Layer 6 of a small transformer language model trained on English Wikipedia (10 layers, counted from 0, width 96).
A neuron's activation on a vector x is SiLU(gate . x) times (in . x), where the dot is the dot product.

Input weights of the MLP neurons that the questions are about. A number n stands for (n - 128) times 0.0024.
n16 gate: 175, 142, 139, 104, 120, 150, 117, 167, 123, 129, 130, 47, 161, 175, 137, 140, 109, 164, 102, 189, 148, 137, 60, 120, 154, 84, 172, 108, 165, 91, 140, 139, 102, 155, 161, 66, 76, 117, 117, 122, 89, 144, 128, 144, 117, 77, 144, 106, 116, 143, 115, 115, 141, 143, 143, 87, 80, 159, 138, 154, 82, 46, 92, 129, 100, 144, 126, 94, 115, 138, 114, 162, 167, 121, 144, 156, 183, 151, 166, 97, 121, 156, 205, 145, 145, 174, 221, 137, 113, 167, 188, 166, 146, 102, 152, 165
n27 gate: 160, 141, 171, 127, 113, 111, 177, 140, 183, 183, 71, 98, 125, 130, 129, 154, 114, 66, 163, 143, 108, 181, 118, 172, 161, 85, 145, 136, 217, 141, 237, 99, 120, 172, 147, 59, 77, 109, 120, 80, 95, 99, 134, 130, 91, 80, 140, 164, 153, 126, 136, 141, 92, 144, 60, 155, 148, 97, 169, 82, 85, 86, 104, 105, 120, 180, 116, 109, 115, 206, 202, 134, 51, 138, 141, 92, 166, 149, 109, 153, 142, 73, 112, 121, 124, 132, 85, 128, 179, 151, 141, 130, 114, 115, 170, 132
n45 gate: 130, 177, 112, 175, 132, 89, 96, 180, 110, 156, 51, 140, 105, 179, 82, 120, 145, 146, 81, 132, 109, 152, 166, 130, 178, 135, 89, 129, 158, 149, 110, 177, 114, 96, 87, 128, 110, 58, 110, 129, 94, 131, 91, 54, 146, 137, 96, 152, 85, 109, 164, 194, 134, 118, 127, 77, 129, 95, 71, 165, 126, 110, 80, 145, 110, 144, 107, 133, 121, 146, 175, 173, 83, 134, 75, 192, 96, 58, 150, 60, 144, 120, 104, 143, 179, 102, 93, 165, 174, 153, 139, 130, 130, 67, 123, 193
n48 gate: 190, 155, 164, 125, 65, 193, 5, 141, 91, 51, 152, 160, 100, 128, 85, 74, 86, 128, 161, 117, 126, 75, 126, 133, 75, 121, 112, 130, 152, 158, 100, 154, 70, 178, 126, 149, 103, 74, 79, 107, 99, 167, 79, 133, 145, 126, 106, 106, 93, 112, 129, 120, 91, 121, 125, 134, 94, 116, 102, 158, 102, 162, 87, 104, 70, 199, 143, 122, 156, 138, 91, 123, 163, 155, 116, 142, 132, 190, 168, 127, 133, 152, 146, 105, 82, 211, 62, 84, 68, 71, 150, 210, 39, 191, 117, 198
n60 gate: 144, 110, 134, 102, 96, 88, 166, 130, 108, 145, 107, 93, 135, 144, 171, 105, 108, 145, 133, 92, 145, 106, 119, 107, 124, 218, 174, 101, 127, 175, 130, 146, 103, 155, 154, 102, 173, 133, 86, 109, 151, 128, 134, 72, 104, 95, 200, 114, 74, 140, 150, 137, 128, 180, 192, 126, 126, 140, 138, 52, 105, 113, 117, 113, 108, 154, 164, 149, 190, 127, 152, 82, 63, 124, 167, 122, 133, 140, 143, 177, 88, 107, 175, 118, 120, 155, 123, 85, 119, 108, 107, 197, 166, 140, 165, 158
n113 gate: 135, 157, 191, 146, 180, 144, 133, 154, 109, 155, 92, 128, 32, 135, 134, 119, 172, 121, 46, 107, 129, 112, 160, 115, 101, 135, 114, 132, 52, 165, 94, 165, 101, 164, 174, 55, 157, 96, 144, 110, 108, 93, 173, 120, 97, 126, 129, 154, 133, 123, 97, 118, 166, 130, 56, 129, 162, 133, 177, 94, 164, 111, 147, 138, 140, 179, 102, 171, 135, 115, 144, 172, 138, 114, 116, 128, 112, 102, 170, 108, 139, 170, 98, 83, 83, 128, 125, 101, 157, 142, 141, 122, 114, 132, 135, 188
n170 gate: 91, 148, 195, 139, 106, 149, 113, 138, 69, 176, 137, 176, 140, 213, 33, 110, 117, 229, 100, 89, 164, 154, 106, 159, 109, 166, 149, 21, 147, 92, 126, 134, 175, 172, 91, 167, 110, 77, 203, 108, 124, 130, 119, 114, 78, 90, 145, 107, 126, 114, 41, 72, 67, 104, 107, 63, 96, 37, 134, 111, 144, 149, 61, 118, 160, 126, 147, 133, 116, 179, 90, 119, 152, 97, 197, 169, 123, 151, 202, 88, 96, 118, 132, 137, 171, 189, 118, 111, 107, 68, 127, 124, 101, 167, 144, 88
n181 gate: 119, 105, 66, 167, 108, 159, 154, 121, 188, 80, 85, 159, 170, 124, 102, 105, 114, 145, 118, 141, 182, 173, 94, 175, 115, 163, 153, 118, 133, 109, 128, 122, 174, 123, 167, 110, 137, 116, 120, 111, 119, 148, 147, 102, 154, 124, 224, 205, 102, 167, 141, 158, 114, 184, 83, 86, 177, 58, 134, 140, 118, 60, 140, 82, 173, 198, 122, 131, 7, 162, 152, 92, 140, 159, 133, 130, 201, 101, 136, 167, 126, 137, 116, 101, 130, 108, 103, 152, 184, 157, 109, 171, 90, 105, 66, 141
n200 gate: 63, 199, 91, 143, 91, 121, 98, 105, 92, 93, 93, 106, 135, 136, 121, 95, 68, 223, 102, 119, 150, 167, 140, 121, 167, 97, 152, 69, 125, 168, 173, 86, 155, 125, 136, 104, 119, 178, 57, 81, 147, 107, 125, 68, 166, 128, 146, 124, 100, 130, 135, 163, 147, 208, 164, 109, 153, 181, 149, 146, 94, 101, 153, 91, 193, 177, 135, 191, 130, 112, 125, 118, 141, 145, 138, 140, 186, 144, 133, 86, 140, 123, 134, 99, 193, 149, 149, 136, 97, 185, 184, 151, 126, 94, 180, 203
n208 gate: 111, 139, 137, 144, 129, 54, 127, 55, 168, 131, 162, 135, 169, 145, 164, 110, 83, 137, 155, 128, 129, 116, 195, 118, 60, 191, 117, 117, 150, 138, 130, 91, 136, 67, 107, 142, 154, 163, 77, 152, 108, 163, 89, 137, 75, 115, 165, 127, 86, 114, 128, 102, 150, 196, 139, 88, 38, 190, 74, 156, 142, 89, 150, 158, 93, 171, 186, 179, 163, 81, 95, 166, 125, 84, 127, 205, 142, 89, 175, 111, 103, 155, 159, 131, 162, 120, 85, 176, 125, 132, 174, 93, 82, 144, 146, 80
n223 gate: 158, 176, 147, 151, 119, 125, 69, 124, 124, 89, 83, 139, 155, 149, 80, 146, 124, 120, 143, 180, 191, 176, 95, 145, 147, 90, 167, 190, 128, 156, 117, 185, 125, 144, 76, 61, 110, 103, 138, 153, 105, 83, 68, 199, 159, 115, 151, 103, 120, 109, 154, 126, 162, 132, 156, 183, 97, 171, 143, 140, 101, 143, 140, 54, 127, 92, 136, 125, 79, 144, 167, 160, 157, 68, 104, 109, 174, 158, 117, 104, 125, 122, 38, 114, 105, 108, 79, 116, 143, 58, 181, 178, 133, 131, 175, 161
n229 gate: 130, 143, 141, 159, 132, 130, 88, 105, 33, 142, 153, 92, 121, 93, 124, 134, 91, 189, 91, 159, 143, 149, 120, 82, 153, 119, 110, 181, 185, 47, 138, 125, 143, 103, 190, 86, 70, 103, 139, 197, 164, 76, 108, 66, 209, 119, 154, 79, 106, 112, 129, 148, 68, 139, 122, 195, 145, 128, 148, 127, 139, 107, 119, 137, 192, 144, 82, 209, 145, 156, 155, 48, 78, 120, 104, 110, 145, 106, 106, 101, 229, 127, 151, 180, 101, 42, 165, 138, 157, 66, 155, 137, 158, 128, 130, 150
n253 gate: 99, 124, 157, 124, 116, 94, 153, 98, 68, 166, 105, 128, 101, 201, 155, 80, 123, 166, 140, 130, 140, 164, 94, 105, 121, 175, 186, 169, 71, 100, 133, 134, 132, 172, 152, 87, 136, 115, 113, 178, 208, 104, 127, 104, 137, 142, 188, 121, 106, 109, 107, 161, 169, 139, 106, 132, 111, 138, 190, 81, 74, 69, 101, 135, 175, 147, 157, 116, 181, 88, 130, 103, 164, 138, 94, 215, 159, 135, 171, 158, 135, 177, 127, 156, 157, 151, 143, 132, 155, 86, 165, 101, 105, 99, 84, 143
n16 in: 127, 152, 153, 91, 101, 187, 136, 148, 125, 135, 153, 107, 57, 100, 163, 61, 135, 39, 147, 130, 104, 113, 108, 134, 144, 147, 90, 136, 105, 133, 112, 123, 145, 154, 86, 127, 104, 105, 87, 82, 158, 112, 169, 132, 118, 145, 146, 155, 153, 78, 107, 128, 83, 122, 130, 138, 129, 176, 111, 116, 104, 123, 150, 211, 85, 122, 103, 100, 121, 184, 148, 151, 100, 139, 163, 106, 71, 138, 98, 84, 142, 116, 131, 43, 160, 138, 127, 189, 136, 142, 167, 136, 141, 113, 89, 84
n27 in: 105, 166, 171, 102, 135, 184, 120, 106, 143, 71, 166, 80, 107, 81, 132, 85, 146, 203, 107, 143, 143, 145, 200, 118, 143, 131, 99, 161, 119, 170, 78, 175, 129, 94, 191, 125, 129, 88, 131, 139, 123, 128, 160, 140, 193, 108, 82, 109, 130, 175, 109, 183, 120, 77, 66, 108, 200, 154, 94, 82, 121, 145, 173, 22, 121, 186, 98, 61, 176, 79, 157, 120, 130, 63, 118, 106, 157, 107, 129, 151, 121, 133, 106, 142, 100, 62, 149, 124, 75, 188, 166, 108, 146, 135, 87, 94
n45 in: 114, 125, 177, 95, 110, 158, 121, 134, 159, 72, 148, 85, 154, 135, 143, 136, 120, 203, 106, 65, 114, 123, 82, 160, 114, 173, 137, 184, 118, 135, 99, 135, 175, 98, 180, 112, 106, 132, 147, 106, 146, 172, 89, 127, 174, 132, 106, 129, 117, 120, 142, 156, 191, 143, 142, 145, 146, 143, 127, 146, 95, 118, 159, 87, 129, 127, 145, 187, 179, 147, 172, 137, 162, 127, 97, 186, 146, 123, 119, 177, 151, 88, 127, 59, 110, 126, 123, 80, 98, 124, 173, 197, 65, 141, 180, 126
n48 in: 115, 108, 141, 185, 140, 153, 172, 181, 133, 117, 157, 98, 168, 126, 127, 144, 84, 97, 62, 158, 93, 82, 160, 137, 124, 110, 122, 115, 98, 82, 73, 116, 153, 114, 121, 147, 171, 168, 138, 146, 129, 96, 134, 122, 47, 143, 133, 139, 181, 58, 183, 143, 81, 81, 116, 154, 99, 46, 116, 99, 178, 139, 149, 234, 86, 132, 179, 50, 155, 94, 61, 113, 102, 63, 188, 154, 79, 66, 123, 73, 98, 98, 121, 168, 166, 97, 106, 153, 110, 153, 103, 225, 182, 229, 162, 108
n60 in: 113, 218, 108, 148, 123, 86, 119, 191, 125, 99, 140, 108, 97, 165, 96, 125, 134, 98, 141, 98, 126, 105, 105, 86, 147, 84, 115, 162, 121, 136, 100, 114, 108, 123, 157, 99, 174, 137, 127, 88, 157, 50, 159, 159, 100, 136, 155, 192, 118, 119, 151, 155, 113, 133, 112, 37, 104, 128, 132, 95, 62, 68, 161, 149, 172, 155, 102, 87, 141, 107, 122, 172, 103, 113, 111, 162, 135, 170, 172, 170, 138, 120, 131, 105, 130, 143, 151, 124, 182, 91, 134, 107, 120, 157, 121, 208
n113 in: 61, 158, 69, 115, 135, 112, 147, 131, 114, 152, 106, 85, 148, 98, 107, 111, 136, 137, 86, 152, 101, 163, 118, 134, 134, 128, 60, 178, 103, 159, 126, 111, 163, 164, 108, 96, 132, 148, 130, 187, 194, 103, 141, 169, 157, 153, 179, 178, 153, 77, 136, 108, 154, 156, 168, 96, 125, 122, 117, 90, 131, 25, 117, 91, 138, 155, 150, 128, 126, 138, 178, 62, 170, 108, 142, 122, 177, 159, 124, 106, 102, 111, 186, 211, 104, 82, 121, 89, 169, 146, 149, 175, 144, 144, 161, 155
n170 in: 24, 86, 101, 114, 167, 109, 186, 78, 188, 144, 174, 120, 190, 113, 72, 145, 161, 103, 219, 102, 81, 126, 62, 106, 114, 105, 175, 214, 123, 54, 59, 114, 127, 154, 202, 147, 122, 143, 66, 165, 131, 153, 93, 118, 169, 127, 107, 86, 91, 52, 186, 141, 182, 131, 121, 147, 167, 181, 114, 187, 133, 102, 144, 172, 93, 112, 137, 84, 151, 93, 108, 90, 115, 98, 82, 105, 148, 136, 140, 127, 141, 124, 92, 139, 202, 123, 134, 182, 114, 117, 121, 194, 166, 142, 98, 160
n181 in: 146, 135, 130, 183, 129, 127, 94, 107, 172, 81, 112, 192, 164, 175, 133, 167, 139, 149, 164, 191, 150, 61, 184, 104, 157, 72, 81, 218, 141, 172, 166, 131, 128, 99, 135, 165, 164, 112, 161, 152, 163, 126, 119, 223, 66, 105, 64, 108, 188, 114, 122, 101, 107, 110, 128, 151, 135, 181, 61, 153, 140, 167, 178, 143, 34, 104, 102, 183, 217, 133, 106, 128, 171, 167, 135, 158, 138, 110, 45, 146, 67, 130, 172, 104, 128, 116, 113, 177, 171, 43, 118, 114, 202, 146, 135, 49
n200 in: 164, 82, 131, 183, 168, 120, 73, 216, 114, 164, 91, 102, 152, 105, 130, 76, 153, 165, 146, 100, 186, 143, 169, 105, 179, 91, 83, 155, 129, 132, 132, 127, 165, 180, 167, 118, 28, 99, 172, 163, 102, 75, 91, 83, 165, 75, 100, 51, 198, 179, 130, 180, 105, 111, 93, 104, 172, 154, 153, 140, 104, 133, 98, 136, 162, 127, 71, 130, 187, 152, 154, 120, 100, 132, 110, 97, 110, 171, 176, 166, 155, 87, 179, 188, 145, 143, 183, 131, 137, 111, 98, 77, 99, 181, 156, 99
n208 in: 169, 104, 140, 138, 104, 162, 177, 110, 150, 106, 101, 76, 92, 148, 129, 117, 116, 126, 152, 82, 152, 134, 130, 106, 64, 124, 139, 146, 140, 118, 173, 188, 157, 112, 129, 92, 136, 143, 121, 82, 197, 137, 114, 93, 120, 129, 118, 130, 106, 78, 99, 159, 109, 110, 101, 156, 110, 111, 134, 114, 85, 116, 126, 163, 148, 119, 60, 143, 192, 113, 155, 112, 133, 71, 134, 136, 144, 90, 88, 53, 124, 110, 81, 72, 162, 91, 110, 98, 158, 103, 160, 137, 78, 126, 111, 160
n223 in: 75, 126, 94, 85, 173, 98, 185, 181, 161, 176, 101, 126, 183, 122, 177, 189, 124, 148, 152, 78, 101, 102, 167, 66, 129, 124, 113, 147, 150, 186, 183, 128, 166, 186, 121, 141, 98, 150, 195, 130, 147, 168, 93, 117, 120, 175, 90, 132, 162, 115, 152, 155, 116, 87, 128, 96, 75, 104, 124, 133, 114, 111, 131, 124, 71, 154, 141, 171, 115, 138, 111, 139, 135, 183, 138, 111, 144, 137, 131, 85, 128, 78, 167, 112, 170, 112, 192, 150, 144, 121, 107, 31, 172, 106, 149, 159
n229 in: 94, 144, 86, 138, 147, 109, 88, 108, 82, 159, 140, 90, 182, 98, 121, 180, 121, 138, 133, 125, 179, 135, 112, 147, 179, 89, 131, 94, 146, 148, 197, 83, 165, 92, 112, 140, 159, 112, 136, 146, 118, 171, 111, 191, 119, 169, 106, 129, 139, 148, 177, 177, 145, 134, 107, 52, 59, 133, 107, 184, 154, 88, 157, 98, 90, 154, 124, 204, 80, 111, 145, 138, 166, 160, 113, 144, 112, 138, 71, 88, 151, 135, 132, 135, 189, 42, 159, 135, 139, 190, 94, 109, 149, 135, 91, 117
n253 in: 158, 127, 92, 129, 136, 146, 113, 121, 168, 159, 60, 146, 145, 75, 133, 161, 140, 118, 135, 153, 144, 156, 159, 138, 127, 89, 73, 36, 164, 132, 156, 151, 170, 163, 128, 164, 113, 125, 154, 113, 131, 209, 127, 146, 84, 134, 146, 135, 106, 154, 140, 157, 118, 123, 156, 174, 141, 124, 132, 155, 169, 144, 101, 129, 114, 98, 147, 154, 182, 145, 47, 36, 125, 137, 129, 147, 136, 126, 185, 100, 95, 154, 126, 121, 152, 111, 142, 153, 118, 134, 51, 100, 119, 159, 116, 158

Each question shows a token from some text and the vector x that enters the MLP there. A number n stands for (n - 128) times 0.035.

" they": 83, 110, 155, 130, 131, 151, 127, 141, 132, 153, 136, 138, 111, 124, 124, 133, 131, 109, 133, 116, 160, 134, 150, 150, 127, 115, 121, 106, 122, 120, 142, 100, 133, 116, 144, 141, 73, 191, 131, 150, 126, 121, 120, 150, 135, 99, 84, 110, 93, 153, 146, 150, 139, 94, 78, 106, 116, 120, 130, 124, 160, 121, 136, 140, 154, 149, 91, 138, 108, 88, 128, 200, 111, 105, 140, 148, 119, 130, 98, 177, 157, 106, 157, 138, 100, 122, 173, 120, 148, 149, 168, 112, 173, 134, 213, 133
Which neuron lights up most? n27

"uki": 65, 129, 135, 106, 144, 88, 109, 127, 164, 158, 130, 79, 125, 65, 135, 147, 127, 147, 139, 118, 107, 93, 92, 125, 106, 161, 127, 134, 87, 152, 101, 126, 131, 108, 59, 98, 137, 161, 120, 106, 152, 107, 145, 131, 128, 132, 67, 108, 91, 145, 170, 162, 133, 146, 151, 137, 113, 113, 122, 81, 134, 143, 121, 150, 158, 122, 136, 89, 135, 86, 150, 141, 127, 54, 152, 128, 104, 155, 121, 177, 107, 116, 154, 130, 124, 122, 125, 89, 155, 137, 117, 138, 149, 130, 167, 144
Which neuron fires most, and how strongly? n60, at about 1.5

"Can": 101, 138, 140, 155, 137, 128, 128, 118, 117, 168, 127, 100, 125, 133, 147, 118, 156, 128, 185, 130, 100, 67, 133, 191, 148, 101, 78, 109, 104, 147, 107, 157, 158, 105, 91, 120, 114, 155, 153, 136, 178, 113, 115, 150, 129, 80, 83, 130, 132, 122, 157, 84, 155, 116, 116, 156, 102, 142, 127, 67, 157, 115, 114, 117, 136, 111, 129, 131, 130, 92, 130, 130, 103, 125, 161, 122, 145, 103, 125, 109, 111, 104, 170, 156, 102, 100, 110, 147, 154, 146, 107, 133, 154, 103, 207, 154
Which neuron fires most, and how strongly? n113, at about 0.2

"\n": 131, 123, 143, 129, 145, 121, 143, 96, 115, 137, 163, 147, 110, 121, 120, 105, 118, 112, 121, 133, 132, 71, 106, 121, 108, 63, 104, 108, 132, 140, 93, 75, 103, 179, 158, 190, 116, 153, 122, 103, 103, 134, 106, 118, 143, 105, 100, 101, 139, 105, 130, 153, 134, 124, 122, 95, 136, 109, 101, 134, 120, 110, 102, 125, 166, 153, 79, 130, 129, 102, 172, 198, 136, 128, 145, 106, 115, 118, 123, 55, 74, 123, 124, 146, 94, 132, 127, 102, 110, 109, 137, 142, 160, 152, 144, 133
Which three neurons fire most, strongest first? n48, n253, n170

"overed": 126, 108, 113, 119, 167, 168, 118, 78, 108, 152, 175, 150, 101, 123, 150, 153, 113, 155, 107, 131, 135, 119, 114, 108, 125, 126, 111, 98, 142, 162, 86, 104, 113, 139, 110, 138, 119, 156, 120, 135, 133, 149, 85, 114, 167, 112, 126, 110, 91, 121, 142, 144, 139, 122, 143, 125, 104, 176, 107, 77, 128, 96, 101, 160, 162, 125, 126, 131, 103, 122, 135, 225, 91, 109, 122, 123, 110, 84, 143, 119, 105, 136, 142, 147, 105, 128, 163, 123, 107, 133, 121, 131, 94, 141, 162, 143
Which neuron lights up most? n181

"te": 108, 150, 152, 135, 175, 158, 134, 134, 130, 184, 138, 106, 105, 128, 130, 120, 133, 145, 141, 136, 116, 101, 121, 148, 145, 151, 121, 49, 147, 139, 75, 190, 155, 138, 105, 115, 112, 184, 170, 106, 147, 141, 140, 107, 117, 160, 111, 126, 129, 108, 174, 110, 158, 101, 102, 140, 85, 124, 123, 99, 112, 122, 155, 118, 160, 99, 195, 115, 124, 110, 138, 168, 107, 57, 117, 128, 117, 133, 108, 127, 109, 128, 131, 133, 114, 154, 149, 98, 172, 146, 129, 132, 180, 98, 159, 150
The two highest activations, in order: n181, n113

" Sac": 108, 119, 134, 144, 112, 136, 147, 99, 139, 96, 159, 100, 132, 138, 144, 152, 174, 127, 128, 110, 175, 98, 150, 196, 122, 169, 132, 132, 119, 136, 104, 111, 159, 113, 97, 108, 85, 167, 159, 117, 169, 114, 103, 128, 108, 92, 109, 139, 171, 96, 175, 109, 151, 100, 118, 173, 180, 143, 101, 148, 137, 167, 81, 101, 171, 94, 138, 104, 124, 90, 146, 116, 79, 126, 154, 120, 128, 125, 67, 119, 111, 125, 151, 120, 114, 113, 97, 123, 120, 159, 131, 97, 168, 139, 132, 113
Which three neurons fire most, strongest first? n60, n253, n229

" (": 134, 140, 117, 81, 161, 98, 122, 139, 134, 165, 77, 135, 114, 124, 128, 112, 122, 55, 133, 112, 123, 106, 141, 128, 73, 102, 74, 181, 120, 125, 123, 131, 142, 142, 142, 140, 107, 185, 145, 148, 125, 162, 129, 125, 170, 128, 120, 130, 99, 126, 148, 159, 127, 95, 163, 92, 113, 111, 118, 126, 81, 137, 122, 94, 146, 93, 110, 80, 132, 91, 119, 175, 138, 109, 174, 111, 93, 141, 116, 100, 131, 118, 111, 109, 110, 158, 135, 155, 111, 161, 134, 110, 140, 112, 165, 152
Which three neurons fire most, strongest first? n181, n229, n223

" of": 137, 130, 119, 125, 114, 149, 127, 90, 120, 135, 145, 120, 101, 120, 123, 137, 118, 116, 116, 143, 139, 104, 123, 123, 114, 96, 135, 109, 137, 129, 68, 87, 115, 170, 150, 148, 105, 162, 153, 119, 105, 149, 82, 127, 162, 101, 120, 116, 104, 142, 164, 150, 136, 115, 127, 107, 140, 155, 109, 131, 136, 97, 115, 144, 150, 133, 92, 147, 118, 112, 144, 241, 130, 112, 153, 97, 107, 120, 128, 98, 104, 137, 163, 132, 81, 116, 118, 131, 108, 114, 133, 130, 127, 136, 148, 146
The two highest activations, in order: n253, n181

" Bill": 118, 138, 94, 112, 137, 133, 137, 107, 120, 145, 138, 106, 135, 79, 142, 130, 155, 104, 150, 77, 82, 90, 87, 142, 90, 141, 117, 174, 119, 164, 100, 128, 101, 99, 97, 101, 99, 163, 142, 127, 157, 172, 134, 179, 133, 86, 88, 140, 102, 151, 141, 162, 163, 108, 109, 144, 157, 107, 117, 93, 144, 158, 108, 141, 147, 107, 99, 90, 134, 90, 161, 144, 96, 158, 137, 164, 121, 96, 98, 156, 103, 87, 151, 100, 132, 88, 118, 137, 146, 135, 85, 139, 130, 134, 130, 168
Which neuron lights up most? n200

" season": 152, 103, 165, 113, 120, 160, 127, 127, 143, 146, 155, 121, 127, 117, 159, 112, 151, 95, 125, 135, 130, 105, 82, 143, 116, 112, 151, 109, 129, 141, 100, 122, 163, 141, 136, 106, 96, 176, 155, 75, 172, 117, 66, 138, 146, 114, 74, 102, 144, 103, 143, 133, 149, 78, 101, 127, 114, 134, 114, 99, 138, 112, 134, 137, 121, 116, 127, 139, 97, 95, 132, 176, 140, 90, 173, 103, 102, 99, 107, 146, 114, 132, 169, 147, 135, 37, 156, 118, 79, 138, 138, 151, 167, 114, 130, 140
Which three neurons fire most, strongest first? n16, n253, n60

"-": 132, 100, 107, 103, 109, 115, 153, 129, 94, 130, 138, 115, 129, 169, 154, 124, 106, 75, 89, 116, 146, 129, 124, 141, 110, 118, 129, 155, 141, 162, 80, 124, 127, 122, 76, 104, 61, 144, 101, 120, 140, 153, 55, 160, 133, 146, 95, 65, 101, 141, 153, 133, 147, 114, 83, 166, 134, 136, 106, 116, 81, 137, 144, 140, 167, 102, 159, 106, 132, 72, 122, 127, 69, 120, 178, 127, 108, 104, 151, 115, 90, 126, 142, 135, 128, 161, 98, 132, 125, 169, 144, 162, 149, 153, 141, 109
Which neuron lights up most? n48

"on": 98, 123, 132, 123, 114, 157, 139, 120, 174, 132, 163, 129, 125, 101, 135, 149, 145, 143, 132, 119, 150, 159, 123, 84, 163, 112, 141, 104, 104, 142, 123, 95, 141, 127, 88, 87, 96, 172, 177, 139, 169, 152, 154, 119, 86, 137, 110, 88, 81, 105, 143, 145, 152, 143, 128, 145, 87, 185, 112, 134, 103, 147, 159, 125, 130, 135, 156, 88, 121, 107, 129, 176, 135, 98, 172, 152, 137, 130, 126, 123, 99, 150, 129, 103, 101, 63, 178, 97, 177, 121, 110, 133, 170, 123, 143, 123
Which neuron lights up most? n223

" R": 78, 134, 118, 142, 134, 125, 138, 142, 128, 179, 104, 82, 124, 108, 147, 93, 158, 98, 108, 159, 84, 79, 97, 149, 149, 147, 129, 157, 126, 150, 133, 117, 139, 104, 137, 127, 62, 164, 172, 132, 120, 149, 122, 168, 126, 84, 119, 128, 148, 152, 121, 161, 135, 98, 87, 122, 130, 137, 114, 122, 142, 163, 104, 158, 158, 104, 106, 136, 133, 100, 157, 150, 166, 129, 158, 117, 104, 143, 45, 125, 98, 113, 132, 116, 124, 109, 95, 122, 134, 119, 115, 160, 102, 142, 153, 128
Which neuron lights up most? n253

"ounc": 111, 79, 73, 167, 137, 111, 132, 110, 171, 137, 97, 118, 171, 112, 95, 163, 93, 108, 135, 92, 144, 97, 143, 99, 121, 121, 131, 115, 145, 152, 96, 142, 165, 164, 139, 75, 76, 146, 154, 108, 147, 133, 153, 121, 116, 123, 131, 134, 123, 156, 174, 151, 143, 126, 105, 166, 112, 111, 136, 72, 178, 159, 144, 141, 102, 104, 134, 91, 110, 70, 172, 111, 115, 104, 148, 129, 134, 127, 139, 175, 67, 118, 132, 150, 113, 109, 145, 124, 147, 137, 117, 141, 132, 102, 101, 156
Which neuron fires most, and how strongly? n16, at about 0.31

"ar": 93, 132, 129, 167, 140, 141, 140, 144, 118, 169, 150, 113, 104, 127, 118, 134, 132, 101, 152, 97, 161, 74, 92, 107, 102, 185, 109, 130, 151, 139, 112, 122, 145, 115, 99, 120, 81, 152, 108, 126, 128, 103, 104, 96, 127, 112, 152, 110, 97, 143, 178, 145, 168, 123, 106, 159, 73, 124, 76, 101, 107, 137, 160, 141, 127, 87, 166, 143, 144, 79, 106, 164, 99, 132, 146, 103, 125, 154, 130, 106, 135, 169, 144, 161, 146, 130, 156, 110, 151, 142, 75, 98, 153, 126, 134, 156
Which neuron lights up most? n60

" Tor": 102, 125, 117, 102, 178, 135, 134, 133, 161, 175, 149, 81, 93, 82, 134, 156, 130, 160, 135, 89, 122, 85, 130, 169, 119, 117, 102, 127, 154, 162, 86, 176, 157, 95, 88, 103, 84, 157, 127, 113, 132, 171, 145, 110, 149, 101, 81, 135, 94, 137, 149, 152, 143, 119, 129, 129, 140, 112, 108, 141, 156, 195, 125, 103, 148, 113, 156, 135, 144, 68, 165, 127, 80, 130, 164, 139, 127, 151, 116, 124, 121, 133, 100, 113, 120, 161, 152, 161, 148, 151, 100, 119, 111, 146, 163, 129
Which neuron lights up most? n45

"ical": 124, 126, 136, 137, 128, 103, 167, 131, 117, 113, 136, 107, 124, 104, 124, 146, 148, 120, 114, 108, 150, 80, 115, 107, 147, 148, 148, 136, 145, 122, 92, 86, 131, 138, 113, 114, 91, 126, 196, 147, 130, 93, 179, 135, 100, 113, 128, 124, 132, 105, 176, 134, 146, 161, 98, 156, 92, 147, 118, 114, 109, 152, 133, 145, 183, 81, 158, 72, 130, 90, 128, 199, 115, 116, 116, 105, 151, 121, 132, 93, 109, 134, 125, 131, 138, 115, 132, 78, 149, 169, 129, 111, 168, 136, 119, 152
Which neuron lights up most? n181

" Brigade": 124, 110, 112, 117, 134, 141, 122, 142, 110, 112, 104, 108, 110, 133, 151, 130, 169, 110, 154, 121, 101, 70, 87, 150, 114, 165, 107, 142, 168, 106, 138, 130, 128, 107, 122, 106, 74, 127, 145, 135, 203, 133, 128, 138, 134, 119, 95, 113, 147, 130, 142, 127, 131, 79, 90, 161, 82, 132, 95, 121, 136, 111, 157, 146, 113, 75, 131, 136, 98, 77, 142, 196, 129, 118, 156, 109, 118, 95, 95, 153, 134, 154, 154, 108, 146, 102, 176, 115, 147, 117, 159, 122, 163, 110, 137, 115
Which neuron lights up most? n16

"sen": 105, 133, 156, 151, 135, 136, 149, 114, 146, 156, 112, 86, 144, 95, 129, 128, 123, 157, 134, 151, 94, 94, 138, 135, 147, 126, 147, 97, 132, 109, 121, 159, 159, 123, 109, 69, 102, 168, 195, 153, 170, 169, 148, 127, 112, 138, 86, 126, 155, 170, 184, 149, 147, 155, 114, 130, 109, 141, 109, 92, 98, 140, 104, 125, 144, 141, 138, 118, 131, 97, 144, 141, 122, 94, 150, 164, 140, 163, 122, 167, 95, 116, 117, 130, 123, 85, 158, 50, 151, 84, 95, 123, 172, 133, 137, 114
Which neuron lights up most? n27

" as": 127, 99, 116, 132, 91, 138, 161, 151, 123, 138, 157, 71, 118, 126, 162, 154, 133, 88, 137, 121, 52, 112, 135, 107, 110, 149, 131, 186, 137, 146, 139, 121, 73, 130, 158, 144, 112, 142, 141, 122, 138, 146, 136, 138, 146, 96, 51, 158, 167, 159, 170, 152, 148, 126, 139, 119, 128, 100, 104, 123, 153, 113, 104, 129, 141, 105, 155, 108, 128, 153, 119, 178, 109, 156, 136, 103, 102, 151, 116, 129, 107, 117, 130, 161, 108, 93, 104, 141, 111, 196, 115, 150, 133, 100, 135, 61
Which neuron lights up most? n27

" adv": 110, 144, 76, 163, 145, 122, 130, 86, 125, 122, 137, 136, 149, 152, 84, 161, 102, 95, 135, 140, 135, 143, 121, 156, 129, 131, 130, 109, 142, 127, 62, 99, 144, 91, 170, 147, 53, 165, 102, 123, 138, 122, 76, 138, 115, 68, 97, 107, 104, 139, 109, 174, 132, 118, 73, 137, 133, 165, 131, 65, 116, 143, 127, 162, 135, 72, 87, 124, 124, 113, 145, 157, 107, 131, 111, 135, 122, 79, 117, 144, 95, 122, 110, 142, 161, 122, 104, 99, 126, 137, 129, 126, 133, 108, 143, 139
Which neuron fires most, and how strongly? n113, at about 0.27

":": 122, 137, 129, 98, 149, 130, 163, 126, 124, 167, 99, 119, 155, 119, 175, 116, 137, 98, 146, 142, 105, 133, 134, 143, 48, 129, 152, 168, 112, 171, 105, 121, 62, 160, 89, 143, 71, 144, 131, 134, 130, 163, 175, 121, 152, 120, 82, 131, 139, 131, 150, 115, 137, 136, 162, 158, 105, 111, 111, 143, 151, 126, 103, 101, 171, 152, 149, 75, 114, 88, 154, 179, 150, 105, 148, 119, 119, 139, 112, 156, 121, 110, 139, 132, 134, 150, 170, 121, 150, 169, 144, 126, 158, 129, 136, 137
Which neuron lights up most? n181